Layer 3 of a small transformer language model trained on English Wikipedia (10 layers, counted from 0, width 96). Numbers have three digits each and are written without spaces.
A neuron adds its activation times its output weights to the MLP's output. To switch it off is to set its activation to zero at one token and run the rest of the model.
A neuron's activation on a vector x is SiLU(gate . x) times (in . x), where the dot is the dot product.

Input weights of the MLP neurons that the questions are about. A number n stands for (n - 500) times 0.0008.
n14 gate: 347452437292549569566765302514514732457562718519548045338340471713535562574525439495668590184587675348548725781607320388597691735594310579884618730755453327568419394472608331562634384292720453400426752290692505617581631663548709446264505448684680796418687624397323312589630346524342667574
n21 gate: 504660703535532322724733342579699368721748620796725380566542667621555638461652543582816487496500491316509326612418286513482398552469438723496535567633729304353707665461486613580606720714535447685599572452402517518460740922162270563298244504373482388554526491422483513461578366303611285629
n23 gate: 411424473651578389518514491372380358357598687421450522331766386627273644226435391592554367379495332746310513785561513456319697460606464444374531509448583627513518675579629302406911456369693487269800405282563403687380592720657643765624509363434505431405732683443317267253352602685334439204
n24 gate: 294369269659440474525479554239588558563588508550590432190419684530478568602749549451888613500479629618560442649566386336611601434591584586542467344516603479532646356405431239500349422548574517299680602467627645646580438492563810444575425425413710610701818420669504847247319504827665365467
n62 gate: 315419602665413583439380472373268260604804435514312195689368423264333486431466570217314580514385632137519686519635206468466600565603566569486514176362329579266689405304363650462495440631085519755482519546352739529827477414638491257307491523467263431341565429430839752463333451543381339560
n81 gate: 686362670212315299561793279599229453476395403130616710438523597558446294634475360602347514438255783610413397852519528681592448556116846509663330376398277266450467476239642570567262417649285500604639447356424500476747383395567552437660363486557301661399612429686421481538458674255786348593
n98 gate: 833349258364318448532606653577473396564569540720449780609758393509514537682462263790674763683468727478407576620589469522606614374248445527541432582562558706224477573406730747884578473608563595518491565478353550486222267312408514692631345360446728403343536336648366531419562686334381731820
n105 gate: 477560593664364226713440622776692450413757527532407348377368588129614638326448298344514568807398509504639594537482434616565385680320276704569736468736629608595304449419528662615592692418540373705585542491712541463537595555201112739541765582400509766198275363608518585505254500620610416585
n159 gate: 411519581486438717481495324435290681649434436477377514603634376547466486445578235673401723514538421306609381325239305660633580555560379563688667209664532068451393937399630288598509436438247815565341680564472602610402569777603500557602561403509300500462385159660532431694395451486068196427
n183 gate: 545550555693833491621509334630586604446559438366528441505391297707679454562632389504459545473345338658854451647363662447325128536464581658382379732478460651642869386393472955677740465436469630550266403456623276537509638486509301621464428419325352192408478776584500576643659632765605667421
n188 gate: 447526504478536541383584375608714409138548347517624373561114812402772720262845607603311331447474504403336316260594504444664544685552496521504569430381470448554522518620518655544574624587491695426619655282557452406448621469417347760652522478340496432420882338504389633737355450518487823266
n14 in: 385773340651820709600453627482362509495422737482434565560708514374533352173500545734551491592644646634290514556739522644467329536091610281204655643576239514535756815459543314560090208583305468408634449703329491392215305417454707580518417423555387437565563583410523640527356548454532496370
n21 in: 441665491396477373342324509473619432199669469320579739564259495315685514242675549380748477560380427588389280347974429375491395262324391323656473482536540379565341413594458176573527772665711613387349458531348265430760531372674555360667582514581318562463482130549281379766402557482358567367
n23 in: 705626415648291471629467380702244574481281287693723360393294519623432514641597509382584851612340597302467696585299667404491617367491509509519685542378114299438630589674404541598453386836454625560663524796505564728775514528458667266426598389431771839590422584244555692491682510500392790405
n24 in: 889388690434694474627383357549450475533450315582550504463254542353530767577457334443492759409321640532559484324375564585731272712325566648488533355754662333426660542589159296587558448610313488438456366399363570597331402612338252407426397520520386400395358297528553358373516392312596331633
n62 in: 568729467310528227310800536513832432341349518410579335495330319486486477407476576420431776569238319725421442445701526295528518397558273522477279258544598473496654417317115410167578456461240505604518505736509712519482756290317596444631686477830653398583446691652460370567589329440317243487
n81 in: 505339565377687590577435151622431723482422384360337163212504710588462671625371554563551810486417564726626473328316513576533560414319505576758477357527388545409623320626538486165440478513392714819429472433297332500330554583509445190727363318909584277411459312338581419405253462222551638473
n98 in: 673661579423487572363763526590487616293561458283333578401745399579684705740239487601726371608500461282390551693635391593474383892445349802735423431580344555275203631364273440665504614315743564306542623530330355323422517569670491642517556457517615324412475448721500560346458563417687550445
n105 in: 288326844620638630419593271719596845611398453538377500351523539251390894331565594495461428485753423337549349343797654500534384372481197416437462723556448505600366655543421329626167599303514419625664657571650548022457614761689755386433514443543510350573240654349491619343622515213176533439
n159 in: 481553255553559570791456571595697295260785458429549481255786740378435350125380604528688557736437720491622278441359537260227760434552375612210615486491730481792514340561673391418293594582623324452594612335606490279308273587389476327633294476514417477314453404307947566396359686456457346336
n183 in: 312750300253272604751641496517260652409281483646726557548601322451138570491246581509434786662416634517429599655474335457416412431724592466504487539602589418475252373251374913395430572695513206274496593504434565313531504653364469581457578617734723644531526539650444414530526591712710530479
n188 in: 530722363629491652500421367444401324642678487581460287513716615434258243386455665542413431656784521425531530627648697585232600462432655437361431318534686789582453509576389500418370340640368359276513346644287521584457364743735474048316539530410235580434296612606381381363568662587387572753

Output weights of the MLP neurons that the questions are about. A number n stands for (n - 500) times 0.00071.
n14: 469573506624742392823551181596679515074613703651496734588432425397615569600774337709535607398519660483587134484526503430438639517809537642336436492499654515630345483398881303554944746488349660390883644164582454395323509440532364438540470252476729182448666563531574464660708459509618606565
n21: 547572575497342380608463752356334452402370344447547412734370620559441495222028683366588528435861633445406326269694602499528603570423471411673595762686258595409407683416710525412395283782379494369600534229744259500578575528419471417444676549541478719502298421935270484244601600747526502356
n23: 783376287580408387405536421384411229620462424854547452366673781573471507271291748728552502491655344815582633461532507706601523628390337343537383406428721367646546190226383272155521433687117599544459590537354513318545543283415420464221301315655337571366499544311394622499529550585579533564
n24: 564422413707553575570362348419295570595538650466640588526527480371545515574720271175355670538432637445590785743697365560512355484395636565728488600715580481625469435362771339388376339544551672561414665458441362210322355316386544461711237567448343363680315537804416191475574684471713405369
n62: 426709532445345656595258601423207584317681552458810657578620655503515395722723614593558429712499626265490534471346447294557373494427052687592519462404420384461449056569626357344176305499340332715617390393740534541544655824498753709456146519363502690516746501783568496543555631479516477106
n81: 675684701105197505604747433357352792578693534323406278480744757734495443761828592482513308599516444597285478650392493567328129236389670399399273375393485266409516509227397531629540521588558419573641410620559578406750573704324738392526528618630464735687384394796504515696403660359642607631
n98: 425307274535627643415748305632482609267438590460526379320594327129638547568309450708395353557433303371517614431474514654407638450632482334641602533535693551598310527727595452674322552495557586407776591618699701469485768412649469542337552132538416472903822729871591347442540635583454665617
n105: 151760379484556399327636711703611514404568082619493745429403449270642316488611530539468579396694461715374544527242465652589408658564543430456420434328401446355520498685251486250481769407618379482232647592302274626330527662391172702532955709637667675610620302457565424622421571699772316537
n159: 600493466315442817965588475407406496352483736288388483052435592515114580627803309565324600720524656819503696493342215485823405430323552546626823217447456645760533397585564594356460631470645234628494619327620555702068610811179631611379378602638612411245481327228372313478353399365183517703
n183: 354649495277350321527786525171408514513242572747619149355412558373392569562666510598683787697335523312280644357751464828365520278282512503850489085639508347495408404439660388361202829400625400378533739519680679499543681611513436536305526342511571469532459516824515340398748529522739558493
n188: 637384562442593622398635511365501183815459476238351415517643609556371618370410429740601758657519613423531660632421600674661515154308622443360654649739531486327257642647361509643595363663283297750473466618786433516289515492543531492594543432398948499433445556393397742714569429480613447558

Each question names a token from some text and the token that comes next. It shows the vector x that enters the MLP there. A number n stands for (n - 500) times 0.0055.

Then comes g, the gradient of the next token's log-probability with respect to the MLP's output, scaled to length 1. A neuron's effect is roughly proportional to its activation times (output weights . g). A number n stands for (n - 500) times 0.00082.

"ad", then "u"
x: 511315597462645459571537578672243455571549426485586605393410677612369507635648639352333773514686689545594379444420444503405368394625698434737418377766642452422513486523551529368477379366520600550320270649363411519559453655323451786232460557443286500568666354364471428527507431540581311475
g: 418359675563684701545512674462514403428870350426478490423571308388672541501422574585613325591280397677505356435369525697576651457470640527486452439472566427706464530296388649363599539328465737669364646596593467511617406540483621565376613473525516237381578249399753427508572298535582557282
Which neuron, switched off, lowers the next token's probability most? n21

"==", then "O"
x: 605643596491637467437605295339413625519490618385492699470339637349441434715379538469330520299483637785415414670335109600604658345709479456430598470620532333696528426414575592385547567464633529537477572528497505548462477676482860357678724364422569502592419479534396296491692386485735636435
g: 595426619523373568636248395572853366533480601642521592579564440566452359414467682488390541528427342741643502443641506544413407703608483535519637689303405734589413470798718442561451492432604568572771395592364343418490621551682550278572436391442502605526471417496672246627535280463543259489
Which neuron, switched off, lowers the next token's probability most? n183

"ited", then " with"
x: 673570616340614439584551734513528425444660470527654405404345375429392488625408553387807439564445412344431449499327176514621538611614434569617312345316611584484481576669757025571353517562566415339523371494538455375536487429450572393391405668520348584529587219534476623350606404764462523691
g: 551451506270520472278595422489647619298453657515788218664553298571443486385579138497323405563479340526496497451453517706638528388385393511682818535574480562483402435621612546392391499386806542263622568462447472581518607489641636277494486551612380444487442696478680396529522468292473469637
Which neuron, switched off, raises the next token's probability most? n21

" part", then "icip"
x: 506458660514583439431736385742507746502415323409388503537571491229447633681477451437531520653370719260261435417400493587521642387620377678347547589473726390457402408700673351773638492664543498451468562457382569619508540504397452549481396416465254390712617644837313573304525504626581515752
g: 416628574480576389454471444400159383623448267448493460566414669509542471438263644434464448450322442438256439399644423472675465493588497493459557367572478619388397493507471564309616519545559589318523693316551274672413642556559416168658467536376327190697156394578558415354442552650438596392
Which neuron, switched off, raises the next token's probability most? n21

" fin", then "ished"
x: 484330579517371463615611467410273588507353414419310517583507545544497633569504749651770547339270283628224432492792481543666455392542334605512470426438517391389595721428392523518700704486296320445455621482378691396367585587505379517680389394464286183326512694394594535233672570600638592485
g: 282747415441481480370507446593439647540561412311562413622583358508509401455477557429518609612725410263417437528435400434584603393779534722386680564294403407376615449596439299577711551463628587446472257543660469450359328597629499538606452471456224446553405854474541758476369434359316700553
Which two neurons, each switched off alone, lower its probability most, in order? n23, n21

"ct", then " their"
x: 800679772360633521559468671537400526277534575148675423652338429418249611603580471445427555585339649511379372562475432541474433340407586748562515515449697465544419420428552512528537711354330465532386447579566475387652580527308077554416501491722304405293409321553558516439434604563465678557
g: 167275298604531292511652512505284420633573464637617484448567470510528527710555562526472441352255640568499446491475683527651672277405157581436426355393390400522452345204477480386417538529699410576372550626538674533406545552282269435554515472496366493704464364362430593451634614603429466711
Which neuron, switched off, lowers the next token's probability most? n183

"ac", then "ob"
x: 323674541459405408547470400611721649379312442654532378625351502431432679430666650570456549672744504455238526376606521411539574489491514473394348413368644535642562599651102435367378525462403422321543471550435651426448640681458243546661634673503485691514749626442559271579622487537727712732
g: 395717384200554411543604611639618585504513467438507309396546540299439546546443521500503387457310681590643385650567261234289742441708524330409536805527368395303532537516588448525526467444363584187675429511396310613334634510320421465438639554352631694557612451457607583576499584381498624429
Which neuron, switched off, lowers the next token's probability most? n183

"ourn", then "ament"
x: 483760504488459435370608327430741780440498414365552479447426415534631698411548370354567493508519595581386403345554487416722669258571421467508573293485596522318669355602455492583456468404232390228530541556486408545431494425328448779573543684782433283791673527319574545492498397479537855656
g: 574463384522500576568578571532632585388362596584602467513527374589422485564375498544426390525429528568671558488695576295424590356382345435539603316439743301303587422535898348408691698239320557582566545368527390544523503448283543341410478649373509365472717626448393640542261608298288240542
Which neuron, switched off, lowers the next token's probability most? n188

"ig", then "ib"
x: 651483507448443378421734700387349692389515585516466324322577492680388491547617637275503271374496594610540435515522453579542463539608599609365421554377616580404405424527478536484347486517272605366390314549288319439472553383506735481198534534849437542659717552565666641581701585618422435252
g: 518367394705698501560647536331626409631389359301465731591526645573315607740466491722476550548563571582270467529510693460517565535443523487557471626542652419434364623317433465483727651599371416449537360433658270494356616582465606545538737524513900749238652471456476403389541543529643374437
Which neuron, switched off, lowers the next token's probability most? n24

" to", then " house"
x: 442264471374567640368377424665316588618639453454495680523554367510549579574142645512624465436483338417458375493385458437447598468444433469355499506508655536526335600353735437452543370573731515779537447549586506704619531592515286436386545385493473456654307251638311382400653388717456464405
g: 339384421351726434507290526536372515555245516433516472284501443459485519889497269347556295602693498383595505674456513562594410333370643249669703480705536540339382527480410594562559611551480603628445498397576305488649411490394607694681377405274314483451525541543537518551260505546511316676
Which neuron, switched off, lowers the next token's probability most? n23

" H", then "om"
x: 389507600483684435362538783506670512504338779519233516628553467397330607564844354388548595334528376433501495457552628418473657489541438557556486409429544540609400629781543483412608576551714461499703520489571565531517404433576593568621347552504436277607464254610523399438602504391407542302
g: 221517414668523779551725676670838454592553450524578554485760596408481495506369663365473604545491736524140435489507560650576615469349618563638496432508372499460452611454393654756704369544577346659501444574351636533451488402527519584554682393579511397583496542442692335664483740470670463479
Which neuron, switched off, lowers the next token's probability most? n23

"per", then "ts"
x: 483665350507491439324507684445244603639739249531621459560475556434234440571584453509784483544586496831633577690465285511173403445495361317443532404383619498350610455610698412479540841513603359460427389519510671666501483241457436395526619536651357589557482541516604545753591511606682382610
g: 595584630303551644392378522477583618487555482038783441596488362647515580465478383474267415486504437414512626437392415678590582442462634224547701743156388534713423552656245632556569473479367381420571488680524524506513516487668420505457576440388431542558502483587547518572540325232609486677
Which neuron, switched off, raises the next token's probability most? n188

"er", then " the"
x: 580498326679259508565469432538400497709718154567370480285342388436043705587525414415542535707330414502422580583605643437645581476519556494592538689508484599532519522472382403438427174596545406559429340720252450352600429458383412514369501773460537496664527426551587503431665275466352539430
g: 474122588492450406349533278571328317470354454587429457636640437607540448435460357533485392608569303565305465476675357338786528444481541602539598612440454590524564413730435439592287344599628404680669618507499536406530520665581602358571592653432375185360200373498552502454464662611352317621
Which neuron, switched off, lowers the next token's probability most? n183

" than", then " in"
x: 602405260338464465707619491502489469560557293590451533470568411580418573644303348386674484436405468273593542606541303535459384590378475541343597475482429421482193484325647319701279434706720579370661377468569726602615644570428378566283575477570337417627404255581382463704659494760475542476
g: 629615453621454473492657400610265473451537614390613636565027229316328426673391681734635562551418549562277512540550537408606417683414469539424639576547404281543335645404595491607363506360325382311479548542403622649659484361504697612344599432460499468349476664563468372409624483500428646617
Which neuron, switched off, lowers the next token's probability most? n98

" German", then "y,"
x: 578466598532444553603346545425531550383388513586300424315651317536398568825512350553623375534421487522342387651577405516426640611264512643539404559548666702571745489595525539612555308773534336398463479521562405540746532597306463591724242269558379691566556656773312669338354393443441319541
g: 352517509559488583634634377579284434283526394616493351550296291562659408300473408433536477522751432463545431562714325418605464162391324544674406567463390462535513347565294550491605321395639550289321430583485503508428651451307717569437465223550280625533520564493609547295619549579738621625
Which two neurons, each switched off alone, lower its probability most, in order? n98, n24

" |", then " 195"
x: 611480393550567491367385507174278502591364396527540541544461544504453361456133341237286431338450314378400423466401474597536579538636571508448548457526508440505518683184477600552492483503371468664549617465508603421691303493426324642497574319410484601541473405664330440306324432533464577406
g: 502470796396647368377475440637545421410612562507495578431596516432442783443441492599597450536320399594765495303176509492665473644498451544607388432491272678481674628499591414572506524684423493556643450518450500740475530372581586646322527277433623560497372625700551329813478294582327233457
Which neuron, switched off, lowers the next token's probability most? n81

"ch", then "l"
x: 368613469656431467511579429398299319375539600443491603628801547569562601622590434550391326632711385374514530310731539534404339362600616562599552475788468548534371423618607470468568792680780409491278607540534484415536605517523648843529804398587457185677487416586517490534589458473441433351
g: 519715765501536469580614423488485693431230447522615400618338362312585399502702415507402411090554540409375420529301607349337269498436400639557631553614546394548567640644533519492586623242301409437460631553614491478646573400418388512518586671483375788523568444623291493563493401556416518774
Which neuron, switched off, lowers the next token's probability most? n23

"ge", then " football"
x: 720710651473406598447529633499493670471605416258485396365450296250371367453607404373498480695476602490462641308424282489551552577435659570787433602494479496724521402474639401478576667572761442545359419381450551673673571631422245456522280616613360499384497336745412665668410352483582624723
g: 474528397420533530473324306509727408490484551515449541588432464370597496307537689467228539540550640338543732385283468446322687404519468503378554512307513570449636511719369693362738130499434656384560597385433342634532519561415667576422228288523529421388609587633490480420302469601222525374
Which neuron, switched off, lowers the next token's probability most? n105

" Fran", then "k"
x: 499395700559435541600470406389398504405339549504301479556454325712660641401691513644823342524372474337525468180541462443571316430500529455258430621521526506594642530405384605523539442320462790667442530615395365190669425440634533659541216252464439359413508569740611557581524509597627566626
g: 364563499328560676422413485287616553467642351293454653716642507502583543393532379387622697525507418267561658285520356400571532655291533602678698439473500383423543415769567275471440579627633592301307436481508463447525454473400550513432370613506642231249737527472398633446683505268403593645
Which neuron, switched off, raises the next token's probability most? n183

"\n", then "==="
x: 575463577465737405456503375371320366653524599460429838729426702192627516448451525404578513505581420497538346590428531418333628443644467621393728496489419280485493507559582438195766289439643274612548458450725420423659534508530707330602688516583579681656467454574483695352491358496650609401
g: 465205696640512612462690336550560464414463489582675484390485567565719640432506841665417330580540460678593333598402494318389510572604516448605456552318505563689449455632343313464455387572475580379511740536507274405609674324513405867575572524362452543335597534641493546564622530639460801499
Which neuron, switched off, lowers the next token's probability most? n23

" organ", then "ized"
x: 496530764474707365608653356515549684623360437392527573387643414278479744505521615601567396743373675526381448461465299627458734282652493459600310265553646745641562516496652610635742402580378560349494500614524411503656594481462486709570542291789436477675503576758487476290361603615511618527
g: 520794417450378492515575541282671488907776303485537565362525289524401444412437457561596371516465338452377463469409329526562633507649403548517553539492513395560613448594507264659435369570713739635459457381492377402530447330724680407402563661671242522472493452563486527391676592522560569818
Which neuron, switched off, raises the next token's probability most? n23

"ro", then "d"
x: 409654451575318714423543410568367895507311600456606393521343414613303475582680357503500425478502537324433648319467558479874519765406530472527541526510623353526338451607589429619635425471344346618295405516474344610563409593355442562647625427297444696268336700371634586508471524635415402645
g: 481327447420324516409251457766574384668386578571427616410437519353543119628539556336351412707532502606570505495441275511638412444505641465183375351448331401450536610596669493440563439336402371674429321576407331708480530555491586580276333477431307551485417303288441362530406507631404582601
Which neuron, switched off, lowers the next token's probability most? n14

" sh", then "ut"
x: 217492396556622263539498477378381496465390492507345414403488458537325334602643496603595600405576132675526612418516707431330656356349519667492361672808492325382320590411630677532680588531552598619418490540574477451538708608722632491642453629530180328405438385739435250377631508428611463407
g: 521410427252453635438582464402618657445537596387640443597506600671488672548605575569221750430475517558530291767442543694414562477478668557188415562225531422389529431515229517558321397458408579503531678543507298448599482264498594260604488429531712354588521374580368410419656499683417454745
Which two neurons, each switched off alone, lower its probability most, in order? n159, n81

"F", then "N"
x: 772438559472210578472575482414678525601216602441513537338427438464582461445702448478482390486673559506659183501425565467401447693583373601597229369625564651600204312517580538339496523324531500699546484520253323540452462481285705555475404710505240284515385532553653469561747519352556558673
g: 504440334451504512420292644541344420388495340542680246387618517674582506633568519590296202435436329514654599468600378653452482520686476442570549662498642553443789684426426488673324420671803769818413470557529526472454486564421409300332443600524711448335545460485604560415534514651504681554
Which neuron, switched off, lowers the next token's probability most? n23

" |", then " Rich"
x: 540551402483355510277436428313439490485413438513446646489391612368472337404176481341232352308375398379550391399469409516364551343570645523367469503334521501531498794405566506507407644556341450623396611398313624373716327653447301575492477450433464661363388605734325500433481467347402596346
g: 492475631451326306505303494379592271724371630385344677348357506572422601505390535675466491387419393526344548421683315485488715225499594436488500699574383517677427595383664466448508541443733523378542507422574529406461635250503363377340327441310760551536775400628465472537368631648473341312
Which neuron, switched off, lowers the next token's probability most? n81

" Con", then "ference"
x: 597549571524471351482705314598641537569546409511465361410608419355216719609500311502423403351655541435173529555248407357456376633471393523206503326319555537496556691293448600617591629543611432686436576448280622471457390677340485541745538556354506337673288707554774561487470318584541494382
g: 464399660513489483567751573343409344608634330494392449438310589527669500371484381471636518380633418373640579339480539472470570568360204390699421265731794466530415525622363519537690564580492492649484563417399409629613658568411449454725585472465405420798453564663248567563820411354638536548
Which neuron, switched off, raises the next token's probability most? n21